Layer 3 of a small transformer language model trained on English Wikipedia (8 layers, counted from 0, width 96).
Take only the direct path to the model's output, skipping the later layers: a vector added to the residual stream pushes a token's score in proportion to its dot product with that token's output vector.

Output vectors of the tokens that the questions are about. A number n stands for n times 0.022.
"wo": 24 8 1 24 -21 -28 8 -40 41 3 -3 -13 -20 23 -4 50 5 -37 -18 21 -13 27 -8 -22 -17 14 24 -29 51 18 14 -25 12 23 40 -7 -11 6 33 29 -16 24 41 -8 -25 -21 -14 -59 -33 -11 -11 25 28 6 -12 -33 23 5 12 -16 -20 28 -30 45 1 -36 11 -30 -32 11 -25 -3 -5 10 -61 28 6 7 4 -55 32 13 -17 -7 -42 -16 17 45 26 -1 1 -9 38 -4 32 -50
"q": -45 5 -20 16 28 4 12 -7 -22 19 -31 -38 11 -36 -22 2 1 -27 25 3 -24 34 -27 -26 13 28 -32 9 32 -3 8 -17 9 -4 43 -4 8 -4 7 33 -55 -5 51 10 -17 26 -15 6 35 14 51 -1 -20 -9 3 -30 -8 -36 -25 3 32 -23 -36 55 -9 -9 49 -21 -3 -5 20 -1 -16 -8 -27 9 -23 7 15 -30 6 2 -1 81 -21 -42 30 31 -15 -24 43 -10 12 3 11 -24
"ide": -3 -2 -5 56 -15 11 17 -65 -13 -25 22 -46 -36 -28 -4 13 -23 3 66 -8 27 70 -2 -32 16 -10 -1 -25 -34 24 3 -38 12 18 9 -15 38 -2 18 -2 -31 41 -24 54 -19 -34 -23 -8 44 8 6 0 -14 -20 1 -24 21 4 15 11 39 8 -31 39 33 -10 -26 8 -28 -71 15 5 0 3 -81 -7 15 -27 43 55 -17 10 16 -25 -9 11 -29 41 -45 34 6 -27 -9 20 1 45
"ilm": -47 -29 -2 12 -25 -12 -28 -38 -11 23 -33 37 -5 -17 -48 28 -5 30 54 -33 -36 -6 -12 13 43 5 3 -38 -40 2 18 -36 12 79 32 -13 -36 -4 -7 55 21 29 -31 30 1 17 -15 -24 41 -2 26 -28 -6 -31 -10 -64 66 -11 13 -6 11 48 -14 41 18 -2 -4 32 -41 -33 -36 -6 -56 -14 -2 -1 28 -3 16 14 13 10 6 62 20 -23 -25 45 -4 -21 34 19 -24 -4 14 -20
"==\n": -8 -30 31 22 4 -26 -37 -63 5 -1 4 15 -54 -22 -57 9 41 63 18 -8 -28 -2 -12 4 9 20 -45 -4 10 9 -7 -12 11 -13 47 24 -18 16 -5 35 -7 11 78 28 4 10 -22 5 64 -36 61 -64 -8 -24 26 -7 -48 -15 -12 34 -36 44 6 64 -2 -15 -51 -38 -22 -22 -1 -9 11 -5 0 -20 -13 -41 13 5 -6 16 41 -17 -10 -1 64 43 3 34 20 1 -14 -25 -43 1
"el": -39 -3 -27 -1 5 37 -1 -37 -3 16 -17 -10 3 -9 -27 39 4 -1 21 -33 6 35 -44 -31 -11 9 21 0 -4 30 16 32 12 46 53 19 20 -7 8 -10 -22 -23 4 15 -41 -22 -19 22 -18 -27 -1 -4 -2 2 10 -24 -19 -15 2 2 40 2 11 15 -58 21 -40 26 -1 -21 -12 2 -59 -4 18 20 23 13 38 23 16 1 -22 35 7 16 -28 -15 -1 -24 -20 19 2 -26 10 37
"wn": -77 4 -39 26 7 -21 12 -39 10 44 -16 -41 36 -1 -9 13 -37 -4 16 -15 -12 -39 -71 -21 69 7 -65 -61 15 34 1 -36 23 41 15 -4 37 14 -8 -1 -5 20 55 -15 30 5 14 -35 31 -49 -28 7 12 -9 16 -10 -19 56 -18 31 8 -43 -55 56 18 -44 -34 -30 -46 -3 50 -3 -21 2 -4 -28 10 8 64 7 36 11 -19 27 23 25 -14 17 -43 13 36 -7 22 16 30 15
"ision": 24 -5 -16 17 -31 10 17 -23 -47 29 29 3 -18 -14 7 18 -14 24 57 -44 5 -35 9 13 18 13 24 -28 -33 30 -3 13 12 21 -33 -34 -26 2 -12 15 2 22 -16 55 -24 -6 21 -73 26 -66 -9 -72 -7 29 -18 -25 10 25 -15 58 13 61 -6 26 30 3 -45 -26 12 -35 -10 2 -83 -18 -10 -1 53 -18 60 18 17 12 -34 11 8 -16 -46 62 -11 34 44 -53 15 28 -15 8
")\n": 12 -2 -9 -14 -10 -8 -15 -57 22 19 -35 29 23 12 34 11 -7 24 14 22 -9 -5 -14 43 22 46 -52 11 10 5 15 10 18 6 20 0 -54 20 -32 -4 9 25 1 0 -20 11 -11 11 9 -19 48 -39 -35 4 32 -11 -17 -8 -11 10 -49 10 -53 32 7 39 6 -9 -45 -31 16 -3 -16 -15 -58 7 9 -44 -4 -14 -12 8 -30 -7 -36 28 23 -13 -8 13 60 32 58 -23 3 15
"ence": -5 -37 13 -5 10 -3 39 -62 -7 -7 -6 54 -7 -1 9 77 -4 -26 2 55 -31 23 36 4 12 36 28 -54 -4 -5 -6 -11 8 9 5 -45 -51 -5 43 32 11 64 3 13 -11 20 -21 -23 28 -96 7 -71 18 -14 -41 -33 66 3 -29 9 47 -1 -19 -23 -25 -5 -19 -10 4 -71 -23 1 -45 -11 -11 13 -7 -2 52 39 25 -4 34 22 -5 -6 21 19 -19 -6 16 -15 26 8 -51 38
"ober": 4 14 -4 -2 24 9 -36 -30 14 45 24 39 -29 7 -35 81 -66 9 28 -4 -48 34 5 -44 35 42 53 -22 -34 38 10 -27 4 -6 22 -38 -15 0 -41 -25 -9 -34 88 16 -17 24 10 -35 41 -80 29 8 38 52 5 19 2 -25 -22 -3 0 -1 21 8 21 0 -9 -22 15 -39 -33 -5 -50 29 13 -24 27 44 27 -18 -15 -28 -80 -13 -52 -24 15 14 51 1 27 -44 55 -12 -7 -35
"one": 45 29 15 10 -24 -10 32 -48 31 -20 21 -35 -25 -33 2 9 -48 8 43 -16 -15 24 -1 -9 -24 2 -36 -33 28 55 -3 -3 23 55 -9 4 -12 -5 -21 20 -35 40 0 1 14 -33 30 22 48 23 2 24 30 -38 -1 -5 31 12 -22 85 21 -13 5 -18 2 -46 -34 5 26 41 -31 2 -35 10 -21 -18 33 -72 -1 -5 -5 11 -53 -1 -24 -59 -4 -11 4 -10 -25 13 47 -1 12 2
"clud": 22 -20 4 56 -5 -9 21 -65 -3 26 -36 33 -21 -5 10 23 17 13 -1 35 -4 0 -9 -36 -3 42 -24 -33 14 64 -17 -7 1 25 25 0 13 12 -13 13 30 -24 95 16 2 23 -17 -80 -10 -23 -56 20 -46 35 2 -59 -20 54 -49 37 3 -25 -67 29 -27 -57 80 -47 -49 -27 -31 -16 -66 -24 -88 -4 48 19 -1 -21 -12 44 -21 57 -27 26 23 33 23 -27 26 18 30 20 2 68
"urn": -54 -18 -7 41 -11 5 -20 -31 43 19 11 -36 -43 1 -43 73 18 39 9 1 -49 6 -6 -26 -10 54 -10 -60 52 -15 -11 -8 5 -4 -3 15 -24 4 5 56 -29 25 10 -4 -54 40 52 -26 14 -9 -17 3 26 35 0 -44 0 11 8 -19 14 -10 -52 47 1 17 -43 -12 -15 16 47 0 -23 -48 -27 41 28 22 32 1 49 -23 -44 0 -53 -18 -21 34 -15 -7 -30 25 23 -6 44 14
"end": 6 -37 20 16 -4 -16 4 -92 14 29 28 -19 -8 20 -14 19 36 0 -20 -10 -14 11 2 -27 5 29 3 -43 -19 -39 0 1 0 28 26 -26 -6 -12 15 -3 32 26 -4 19 -46 22 -16 -25 1 8 -38 -10 16 17 -28 28 -7 4 -19 -14 26 2 -53 4 -41 32 -16 16 -16 2 18 -1 -30 4 -32 14 -18 2 23 71 35 15 -18 -10 17 -10 -29 54 -1 -6 3 15 -6 42 -17 36
"ne": 20 4 13 8 -39 4 -2 6 -1 -19 33 -20 -63 6 -2 32 -8 25 -7 17 -7 9 -21 -27 8 18 -4 -38 27 34 -6 18 0 -7 67 24 8 10 -23 4 -10 0 15 -4 30 -25 -8 20 -47 -5 -8 3 19 -43 -28 25 41 42 -23 30 -18 -4 -12 -17 -39 -16 -23 -51 1 -10 -13 0 -82 -18 -36 10 28 -22 28 -6 -28 -14 16 50 -56 5 28 36 -25 18 19 22 30 14 44 12
"ey": -19 49 -19 26 -44 -3 -7 -17 -4 26 48 -13 -23 1 -36 16 -8 -5 -2 24 -56 -11 -5 -50 -2 10 -43 -26 3 33 9 -9 -7 23 44 3 -18 1 -22 15 28 -38 -33 11 16 -15 17 -74 -22 13 0 25 2 22 49 -75 1 2 -38 -4 59 5 33 13 -26 -4 -20 -29 5 -6 -13 2 -70 15 17 25 48 -6 26 46 -1 64 -29 35 -29 -19 -5 -11 4 22 7 19 68 -20 23 -17
"form": -24 -40 6 34 -7 -17 7 -71 -19 22 9 -8 32 12 -28 55 21 -29 35 -26 27 18 5 7 -1 35 9 -18 -12 52 -9 -10 2 85 7 -55 -26 -4 -6 34 -23 -37 32 18 29 8 -5 46 -16 17 -52 -48 10 11 -13 -68 -29 0 -37 1 19 -45 -10 23 53 16 22 -9 -19 -12 9 -4 -35 -67 -31 21 5 4 -30 43 2 -15 14 33 -26 -28 19 33 -35 -8 80 3 49 -3 -23 2

Output weights of attention head 0. The head adds the sum of these rows, row i times number i of z. A number n stands for n times 0.0035.
o0: 23 13 -30 -8 0 23 -8 -20 -3 20 8 -14 34 6 32 -12 6 -1 -14 -26 50 -10 15 70 11 -8 19 6 -69 32 3 -30 0 29 40 -4 -30 20 -1 -10 -41 5 -14 42 -24 13 -39 25 10 -54 23 68 -30 44 -33 7 13 -22 39 10 8 -39 72 0 28 28 -33 21 27 9 8 -21 -11 26 -43 -15 -9 -40 -15 2 -64 -38 -17 0 -28 -9 -14 5 33 -23 -46 -12 6 7 -21 16
o1: -39 47 -25 -44 -5 19 -4 -21 -1 -18 -16 4 70 -7 -3 22 -6 18 -30 27 22 5 30 53 -11 -19 23 -12 -18 25 23 -13 -15 -53 2 -64 23 -11 -8 -2 -1 13 8 -28 30 -15 -24 5 -16 -18 -15 39 47 20 34 -6 -9 18 -5 -33 47 12 -31 -24 -48 -4 8 27 3 10 23 13 -5 -18 23 -25 21 -6 0 -11 2 -29 -15 27 -21 -4 -24 40 -6 17 -27 -7 20 9 4 -7
o2: -8 -53 -18 -32 20 28 10 -27 15 -7 48 -5 12 -21 -16 5 -36 6 20 -21 18 -15 7 -42 6 12 12 13 48 -32 8 8 -7 -3 -3 -8 -10 25 -39 14 -7 13 -39 16 75 4 87 5 -12 10 11 -8 -6 20 -13 46 14 34 17 -15 -25 -10 12 -65 -40 -10 -14 -12 -41 30 -7 -4 -1 -51 32 4 16 20 25 -1 6 -1 -9 -23 -18 -26 -24 35 -50 20 3 -21 -5 -1 16 50
o3: 1 -8 -23 -8 -28 -42 8 7 -71 -15 24 -23 32 13 8 51 -2 -17 4 -29 0 -5 24 -29 -23 18 2 -53 16 14 11 9 14 26 7 -49 -46 32 -15 21 -22 -37 35 43 49 -31 3 -4 2 -40 20 16 -56 -77 -25 58 20 -5 47 16 84 19 25 -24 -1 0 3 -28 19 -4 45 -33 -30 16 18 24 -5 3 1 -22 42 -30 11 16 -13 -10 -14 21 3 26 -17 -32 -55 6 37 23
o4: 30 0 -2 16 -28 22 4 -26 44 -25 -21 44 42 -21 -1 -5 34 8 -7 9 20 8 -8 -11 -27 3 10 -20 -2 7 9 -19 16 -23 -3 -43 -13 -2 6 48 -39 19 -9 -3 27 -32 -5 -14 -38 -16 -25 15 37 -4 12 -13 -30 29 -22 34 -44 42 -6 1 8 15 -6 -22 22 18 -3 -13 11 -3 22 -48 36 21 17 -41 18 -21 2 40 -9 30 -44 24 -40 21 -14 -21 24 -6 -16 -7
o5: -9 11 48 -7 -35 -11 7 30 15 8 -27 -15 -28 5 10 -59 17 -9 -21 14 3 -28 4 21 -8 22 -20 19 21 -13 -9 -12 -32 2 -39 29 -51 -13 -39 17 -4 -15 -20 -25 -46 25 -15 45 -13 -18 5 -32 -8 -31 65 -25 26 -41 17 44 45 34 7 47 33 5 6 -9 4 21 -20 -13 -4 -67 3 6 57 -4 5 30 28 -13 5 22 10 10 6 -35 -26 -16 6 -8 34 23 9 11
o6: 20 -36 -57 35 -18 -37 39 -21 -3 1 33 7 41 -5 36 -3 -9 14 -9 -33 55 -69 -51 7 -38 27 -16 40 -39 22 -9 -21 -52 8 13 -8 4 14 -38 4 -1 59 -10 -26 43 6 22 9 -8 10 37 -33 -2 27 -40 -12 16 46 10 21 -17 -10 24 14 53 -17 14 38 -3 5 -34 92 1 27 -23 -24 -9 -49 48 -43 3 10 -64 -1 -1 -22 -58 -4 8 -27 -18 -2 -44 5 31 72
o7: -6 5 -10 -67 4 -11 -24 -8 -30 20 24 -9 3 -14 -20 11 -40 -26 3 21 -8 -70 53 -49 30 -35 30 34 -52 -29 11 29 7 -10 26 -44 -3 -25 -7 -29 19 -3 -37 2 34 -14 -22 -7 52 10 23 23 39 12 16 -3 46 -14 -26 -12 50 24 -19 -24 -31 50 -3 -13 0 0 -19 36 -57 -11 19 17 -13 -31 -26 15 -27 -26 -8 44 28 -17 -7 0 -15 43 61 45 25 24 28 17
o8: -28 -4 -10 13 -27 4 38 -28 23 -27 33 -14 4 77 35 7 42 -49 -7 34 13 -42 -10 -4 17 -4 -19 -29 31 39 -25 -27 -12 24 -28 -32 11 -1 -26 53 -19 32 -7 -14 11 15 64 -21 15 -11 -10 -5 -1 8 -13 33 14 15 -5 -27 23 -12 -31 -28 -29 -8 -1 -15 -40 9 14 -32 -43 -44 -3 -10 23 29 -24 35 49 5 9 43 4 -21 -33 -15 -40 28 20 -22 10 7 30 -1
o9: 4 -11 -6 5 12 -46 24 -30 20 -39 31 51 39 16 -7 -11 38 -16 11 -20 32 42 28 40 16 27 23 -8 -15 20 -6 27 -29 -17 13 -53 -42 -46 41 19 2 -22 -37 -1 -6 80 -9 18 15 -45 -17 19 -17 -30 13 9 -32 -1 -17 28 -2 -35 29 4 -14 -13 -14 -57 -16 -22 -3 -9 6 -21 30 44 -6 7 -20 -6 -29 12 -18 4 7 -3 -11 17 -24 50 24 -23 -26 2 40 -37
o10: 54 -7 -60 30 36 -21 -36 -18 -23 -28 9 14 11 -20 7 19 19 -29 16 -1 -6 -41 -24 -25 32 -29 -7 -9 -35 7 43 -15 3 -29 9 -10 13 -9 9 -17 7 -9 -41 -34 65 0 5 21 17 29 -34 -4 52 -33 52 -21 8 21 19 24 -6 -33 -15 -7 58 2 35 23 22 38 13 6 0 34 30 11 8 -1 -11 -50 15 -21 -12 -8 -19 -18 18 7 -14 -30 -14 0 -12 -31 26 -11
o11: 20 -3 -68 -46 14 32 -31 -8 -8 16 -28 5 11 37 -55 0 -22 -26 25 38 -46 -59 -14 -39 -25 -17 17 83 28 44 23 33 11 -24 29 -25 50 40 -6 0 -55 9 -14 20 1 -46 -34 -35 -25 3 20 53 -20 8 8 9 42 -33 -55 -19 38 -16 2 -15 -21 -6 41 28 -1 29 -14 30 -7 25 -10 -30 -37 12 36 -13 -12 4 27 20 -36 19 39 1 -13 -4 33 -10 28 -49 34 1
o12: -48 10 0 -11 30 23 17 -11 -5 -38 28 -16 5 -7 -15 -9 -21 30 48 -15 -2 -4 19 3 16 -18 19 -15 5 3 -12 -61 40 -8 11 46 3 34 -14 15 -16 -4 21 -17 17 19 -10 -18 -11 20 -25 -11 7 -23 -5 21 30 -13 6 -20 -20 12 -55 17 19 -20 50 -35 12 -45 9 -13 -8 -11 8 48 7 24 -87 21 -6 7 44 2 3 -31 -7 -25 18 -28 27 -15 23 2 30 -19
o13: -2 -10 19 4 26 22 1 52 -14 -16 8 -4 -66 35 -10 -31 22 4 -7 -6 -16 6 3 38 18 10 36 -16 14 -36 -23 -16 -12 8 -82 60 -8 -29 29 6 16 -28 7 -26 -46 -8 -47 24 -29 10 2 -15 -59 18 9 -40 9 14 5 4 22 -3 -26 16 1 32 13 3 29 18 -22 2 -10 30 1 35 -2 -3 -7 2 3 39 -4 -57 46 1 -8 -14 6 16 37 -24 46 27 -37 -42
o14: 15 -27 -13 41 -10 17 38 8 -53 3 32 -19 -25 20 -14 15 -21 -36 6 63 -10 -15 29 -16 44 -14 -19 28 1 15 13 -24 -15 -10 -41 17 23 -2 8 -40 7 13 10 22 -42 29 7 2 43 -25 -36 -35 17 63 30 14 28 35 -25 -38 -16 -12 20 -14 0 -33 -39 43 -9 15 -29 -24 -20 42 -56 11 -59 -1 6 31 34 16 10 5 19 -41 21 -50 -14 38 -74 35 -13 4 -29 51
o15: -5 53 33 -5 9 20 40 -23 -28 23 -17 -6 11 32 11 -3 -28 33 2 -15 0 46 13 -26 -9 9 -18 -13 -44 -23 36 -13 6 -33 46 5 51 -35 12 -19 -8 36 8 -25 -41 17 11 -18 0 -5 -32 -6 -31 2 -14 -6 11 19 -50 20 3 -26 -13 1 -25 -3 17 -11 4 -1 -14 87 32 5 4 7 2 30 -22 -3 35 -5 5 -4 -34 11 9 1 6 -35 1 -28 -22 -17 -4 -13
o16: 36 44 7 1 10 -17 -1 -21 19 28 -6 -29 -37 -19 -16 -34 34 -31 -8 27 -9 0 -1 -46 -5 -14 22 -19 28 -11 12 -53 -10 1 -3 -4 -10 44 43 48 -35 -20 6 -28 -15 -36 -18 22 5 -30 23 36 33 -69 -11 34 46 7 43 17 4 -31 94 -13 -32 -9 10 3 41 1 -21 -19 21 -11 -15 30 54 20 38 11 14 -39 -36 -1 -17 6 -4 15 -35 16 -21 -47 43 -36 -29 -15
o17: 30 -35 -1 -32 -2 -4 11 -50 -13 19 -42 45 -39 20 -26 0 19 8 4 -38 5 -16 -1 27 4 -42 30 -21 10 19 -7 -3 -10 -3 -18 20 -61 0 3 12 -28 10 -7 -21 43 43 13 21 0 24 -31 -20 -8 10 14 -29 0 -32 2 63 -22 -24 29 16 -9 7 -8 4 4 13 1 44 -35 -12 64 -2 -10 -64 13 -34 -19 8 21 -9 -21 4 -1 -7 -25 53 36 56 30 -21 16 13
o18: -30 -11 -5 -2 -4 15 25 -14 -10 25 37 -50 41 8 47 18 -57 -31 4 5 5 -13 -30 -10 -5 -1 -24 43 30 -73 -18 21 -11 -35 -12 16 -16 30 -13 -17 21 -15 -18 -19 -48 14 46 -28 -1 28 1 -12 51 19 -59 -43 -29 13 4 10 18 51 -32 22 6 17 38 -7 -30 18 48 8 -45 -37 -18 10 -24 -21 -42 69 31 30 41 28 11 -44 3 -5 40 5 47 -18 18 -23 4 -36
o19: -12 19 6 -41 6 -2 10 42 -23 20 -2 12 24 11 -35 22 -24 32 -24 23 -15 68 3 -23 7 46 -31 24 4 -46 10 -8 16 3 33 -25 35 -17 -29 -1 12 -7 0 29 -58 17 46 -40 -23 -6 -1 43 -20 31 -5 13 -14 -6 28 3 57 -27 -8 -4 -46 -23 23 -20 11 -39 29 -82 -9 -16 2 12 -39 14 -22 17 -16 5 -38 -38 10 13 -11 23 14 8 -7 -6 12 16 25 -1
o20: 13 -28 2 40 -30 -39 13 -1 -3 18 28 22 49 7 16 -10 4 31 -35 -26 12 18 -4 12 15 -49 -83 -14 8 -7 13 26 -33 -3 -37 -6 -31 -45 -19 -38 62 -23 22 65 54 17 -31 21 -10 -35 -36 -32 -1 18 -4 -11 -24 -44 -38 -25 28 38 8 -10 31 -47 12 -12 9 29 -20 8 -29 30 11 -1 17 -47 17 40 44 6 49 -12 1 18 3 -1 27 21 5 -2 -47 32 -16 10
o21: 13 12 14 -43 5 0 36 29 48 -3 13 -29 1 2 8 10 -17 -12 -15 -57 11 -5 35 19 -5 18 1 -47 -3 27 8 -22 34 -39 8 -42 -29 0 -4 39 47 1 -10 11 42 -6 -82 32 1 -78 18 0 -21 -3 19 19 9 -9 12 53 17 25 -13 -18 -12 10 22 -25 -3 7 18 39 -9 -14 6 -37 2 -20 1 28 25 0 20 18 -4 -43 -26 33 -39 -5 -8 -61 -34 -32 19 41
o22: 11 -52 34 9 -19 -51 -2 -18 -39 10 -29 -32 -6 -41 56 -10 -2 8 -21 9 32 6 -29 22 -20 4 -2 1 -15 6 -3 -25 20 -5 -3 -14 -25 21 -29 10 -52 -30 -5 28 28 -8 -20 71 12 26 13 30 52 33 4 -19 51 10 -32 13 -7 47 16 -9 -17 -2 1 40 6 18 5 -15 -7 21 -4 -39 -48 6 2 9 -48 -15 -78 2 2 39 19 -21 7 12 -38 25 -7 -3 50 58
o23: 18 55 -25 -26 12 -7 -10 -7 1 23 2 -6 -16 9 -27 9 -25 6 1 9 -24 -2 -59 34 -39 40 -76 -2 -27 53 -35 30 11 17 1 -27 10 2 -17 7 -2 -10 -15 27 41 22 -15 -1 9 3 30 -4 -28 -2 11 33 -9 -20 34 17 35 -15 1 -5 -4 -66 -9 12 -12 -5 25 -56 -45 -8 9 21 11 6 -12 -11 -4 -17 6 2 -17 61 -9 14 24 40 7 22 -6 1 6 -23
o24: 22 11 -7 -14 -51 15 -6 28 7 32 -3 34 36 59 26 0 41 -19 -2 47 -7 28 17 -50 -1 16 -30 40 39 9 -16 22 -33 -43 30 -39 -4 -33 -37 13 -6 17 -27 -28 7 -1 32 -14 -47 -5 5 62 -2 49 13 37 -21 -8 19 18 -21 -21 15 -40 -61 18 49 -17 26 -16 0 20 29 34 9 -26 -13 16 -3 -26 -32 -14 5 9 6 -40 21 -38 -76 -18 -15 -2 -6 -46 19 -28
o25: -16 -3 -13 49 -12 -24 94 -34 -1 -23 2 28 -7 14 8 -2 -9 -23 -24 -10 5 -24 18 55 30 26 -5 -50 -12 63 -28 -29 -36 -1 -20 -9 -38 1 9 18 26 6 50 27 -2 37 18 -10 31 -46 34 -24 -47 -16 -26 30 -62 -10 49 2 32 11 -14 0 9 -22 26 -30 8 0 -15 33 21 -39 -26 -12 -8 41 -56 2 -4 -32 45 -27 2 6 -5 -43 12 6 10 20 -15 17 -28 47
o26: -28 3 -13 -33 -4 19 35 -21 -40 20 26 -6 55 -38 -38 16 -27 -10 4 17 1 -19 -6 -10 14 -40 -4 12 -42 25 36 30 18 34 7 13 -7 -12 11 -27 -4 7 14 22 -29 -24 -21 12 61 -46 46 -6 -24 4 18 -1 8 -17 -2 -3 12 39 -10 8 15 23 -6 -29 18 2 -15 2 22 -36 9 -26 -23 -1 8 12 45 -11 35 3 -27 -7 0 54 -50 -8 -45 14 -9 -4 -11 16
o27: 20 -39 7 47 -10 4 0 -12 -65 30 14 13 3 54 16 -51 -5 28 23 7 -9 -27 21 7 20 2 -5 -11 -7 27 55 -12 7 17 -40 -30 -18 11 -41 0 -2 8 8 33 -45 39 14 39 -6 -32 39 -24 9 30 -10 13 34 -10 -20 38 -1 -2 -21 -13 27 -5 -38 -6 -16 -15 -23 24 -19 7 -16 14 -9 -6 9 -41 -21 0 -2 -11 16 -17 1 -1 15 13 -13 -19 8 0 -24 -5
o28: 23 -1 -7 4 -28 -1 -44 7 15 19 -16 1 -31 43 -44 -11 44 34 -6 -2 9 -12 -16 -24 3 -2 15 -19 -2 34 43 -15 8 -39 7 -12 17 8 41 16 -17 18 27 3 -74 12 -33 -22 8 37 -9 -15 3 -1 -22 -18 -7 14 -29 9 -9 -8 -5 -29 -35 -25 23 35 31 -53 -2 57 11 36 13 28 26 24 34 -39 -22 34 -16 13 -36 33 -14 0 41 -12 -16 2 8 5 -30 -55
o29: -17 11 8 18 -25 5 -26 12 0 -40 10 6 15 -32 -17 14 -36 43 -4 -56 -21 20 4 -11 -25 -12 -2 19 -56 13 -13 8 -6 40 15 46 -20 -46 15 5 -8 11 17 74 46 -14 -13 -53 0 7 -34 -21 -3 24 -16 11 10 36 -29 -5 -8 -8 2 -51 18 -67 41 -8 30 49 7 13 -63 16 7 -5 -9 67 -15 0 19 -44 -3 40 -6 60 -23 13 45 -6 -25 -29 2 19 -3 24
o30: -42 -21 33 -38 -13 15 14 -5 6 -33 32 -17 24 -12 15 39 -11 9 -11 -72 63 -1 34 18 22 16 15 -17 -35 13 -15 -10 -1 -10 23 1 -42 -34 -10 9 29 -52 -8 -14 -12 40 16 6 33 -43 23 -16 -1 -12 4 12 -8 -25 63 -4 32 16 24 5 -53 -19 24 -4 -21 -6 14 -6 -14 -57 40 29 -8 43 1 11 -54 -8 12 24 -31 37 66 10 9 -17 -54 27 -20 -8 -42 17
o31: 32 14 56 -24 -44 -29 -11 11 15 40 21 -4 -13 -12 -34 0 -8 33 37 -45 12 23 14 50 5 52 -16 47 -60 -31 -8 27 13 -8 -25 -8 -24 -45 -5 -28 14 -3 -14 18 -3 35 25 -12 5 15 40 31 8 29 3 -1 19 27 -40 6 -24 47 -34 -59 -15 -42 -6 -1 -35 -12 -29 11 -18 -28 -1 -10 -20 -13 -14 -10 8 -12 35 -13 15 -26 -44 18 8 21 -5 34 -1 77 -20 -11

Each question shows a token from some text and the vector z that the head gathered there. A number n stands for n times 0.051.

" P": 16 3 10 25 -8 26 -17 12 -1 32 -3 -11 31 0 -43 -24 36 -19 6 14 4 14 -14 0 -5 37 -17 -8 -13 5 3 -17
Which three tokens does it push up most, strongest first? "form", "ence", "q"

"|": 14 -6 -6 -9 -31 13 -9 -16 1 -9 32 1 -5 -18 16 18 -6 37 -22 6 5 -16 15 -32 8 -35 3 26 20 -14 13 10
Pushed down most: "wn"

"ot": 0 -6 16 12 42 -7 -26 8 -11 8 1 27 31 13 -31 -14 45 -16 34 17 -21 -19 13 -22 -1 -21 -22 -21 0 -35 -45 -25
Which two tokens does it push up most, strongest first? "wo", "q"

" ": -10 -7 -9 -11 -9 -12 20 -10 -5 2 -18 -2 0 -14 -4 11 -9 0 5 16 4 -20 13 -5 -3 8 -5 10 6 -6 -9 -6
Pushed up most: "clud"

"y": 8 29 -5 13 -20 26 2 16 -16 25 18 -21 -15 -23 -26 -30 15 -7 -14 4 0 33 -15 7 18 18 -8 1 -21 -6 18 -21
Pushed down most: "clud"

"id": -18 -28 -7 7 11 -30 21 -15 -4 -9 -42 -3 -1 -18 -15 23 -7 -14 27 14 0 -30 6 -25 8 18 -5 14 -4 12 -33 -11
Pushed down most: "ilm"

"oll": 17 -27 -26 3 -29 33 11 -13 38 11 -16 -35 33 54 -26 -34 20 8 18 6 5 -9 3 30 6 8 -36 24 11 -26 -22 -5
Pushed up most: ")\n"

"hn": 22 38 44 28 35 -33 -42 29 -25 12 10 53 -16 21 28 3 20 -19 -9 14 -35 -44 -2 57 -40 -34 34 -11 26 20 4 17
Which three tokens does it push up most, strongest first? "ober", "el", "ey"

")": -6 -10 -7 -10 -15 -8 40 11 -8 -1 -17 1 -11 -17 27 2 -1 22 -28 16 -12 -7 15 -20 -15 7 2 -1 -8 -5 14 -14
Pushed up most: "ide"

"R": -17 16 28 19 16 8 44 33 10 -3 -2 33 -8 -43 -23 -21 38 -8 14 17 1 29 18 -7 1 -21 -18 -25 -7 25 -11 -28
Pushed up most: "ne"

"uring": -30 -12 5 -12 12 -8 20 13 28 -2 0 -35 -15 4 -5 -11 -6 17 13 -13 48 4 -16 -26 -43 35 8 -9 -4 -7 18 -2
Pushed up most: "ision"

"form": -1 -16 17 0 2 16 29 1 -16 45 -13 -68 -31 10 6 -30 14 1 -24 18 56 -5 -9 1 -4 51 15 3 -12 -18 4 -5
Pushed down most: "q"

"am": -1 11 8 -20 -47 -1 15 -15 -1 21 13 -35 -8 -12 5 -18 11 26 13 23 14 13 5 12 6 18 0 3 15 -26 -11 8
Pushed up most: ")\n"

"s": -33 9 -13 3 6 -22 7 -17 -18 0 -2 10 1 8 -13 3 24 8 -11 1 -29 -7 13 3 -2 -17 -4 17 -4 -20 11 -17
Which two tokens does it push up most, strongest first? "wo", "q"

"art": 18 23 -4 51 8 17 -29 16 -4 64 -22 -23 30 3 -45 -34 40 -30 4 13 4 22 -12 26 14 46 -26 4 -11 -14 18 -33
Pushed down most: "one"

" his": 7 -3 -10 -1 -1 -6 25 7 -17 -7 -9 8 -10 7 11 -3 4 -5 -14 -1 6 -18 4 -19 -22 -15 16 8 5 -3 1 6
Pushed up most: "ide"

" of": 0 14 -16 10 -14 8 22 -9 7 20 -12 -23 2 6 17 8 7 -8 -8 10 16 17 40 -14 -12 -23 8 -11 -1 4 10 -15
Pushed up most: "ide"

".": 6 16 -11 23 -17 -5 -17 11 -8 -2 -27 27 9 -22 -13 13 12 -12 39 23 -3 0 2 7 -39 -25 17 -4 8 8 -8 23
Pushed up most: "q"

" c": -19 -16 -24 -22 6 16 29 5 2 12 -16 -39 21 27 3 -21 -1 7 7 -7 7 -19 17 11 -2 5 -33 24 3 -25 14 5
Pushed up most: ")\n"

" g": 8 -2 -10 1 -6 -7 12 -12 6 6 -1 4 -6 7 -16 -6 10 4 10 9 1 -18 26 -5 -10 -3 -2 -2 9 -13 2 -16
Pushed up most: "wo"

"d": -14 -32 11 10 -11 -10 30 -37 27 -12 -16 -56 1 21 2 -4 0 -9 12 -29 81 17 -47 16 -24 52 5 -7 -28 18 49 4
Pushed up most: "ision"

"24": -9 0 -13 -21 -7 -25 18 14 8 -18 -1 28 -26 0 -9 8 -5 -13 5 7 4 6 -12 -19 -15 18 18 1 5 -2 6 18
Which two tokens does it push up most, strongest first? "end", "clud"

"l": -8 3 46 27 0 0 10 11 -1 -4 2 -4 0 -26 -69 -53 23 14 31 4 -20 16 -1 -17 11 -9 -36 -22 5 -31 9 -27
Pushed down most: "clud"

"-": 6 -4 56 35 6 16 -8 -5 20 11 31 14 -4 -31 -68 -38 34 9 35 15 -15 8 13 -13 -17 -19 -46 -31 18 -12 -6 -18
Pushed up most: "ne"

" T": -2 19 1 26 10 -12 2 26 -19 38 -15 10 18 -7 -5 -11 20 4 -11 26 15 22 3 -2 -8 10 -5 24 6 -10 -7 -29
Pushed down most: "urn"

" Th": 5 8 -12 4 -6 -18 11 2 -2 -2 -5 20 -6 -6 3 9 5 0 -11 6 4 -31 14 0 -26 -28 7 -5 11 3 14 1
Which three tokens does it push up most, strongest first? "el", "ober", "ide"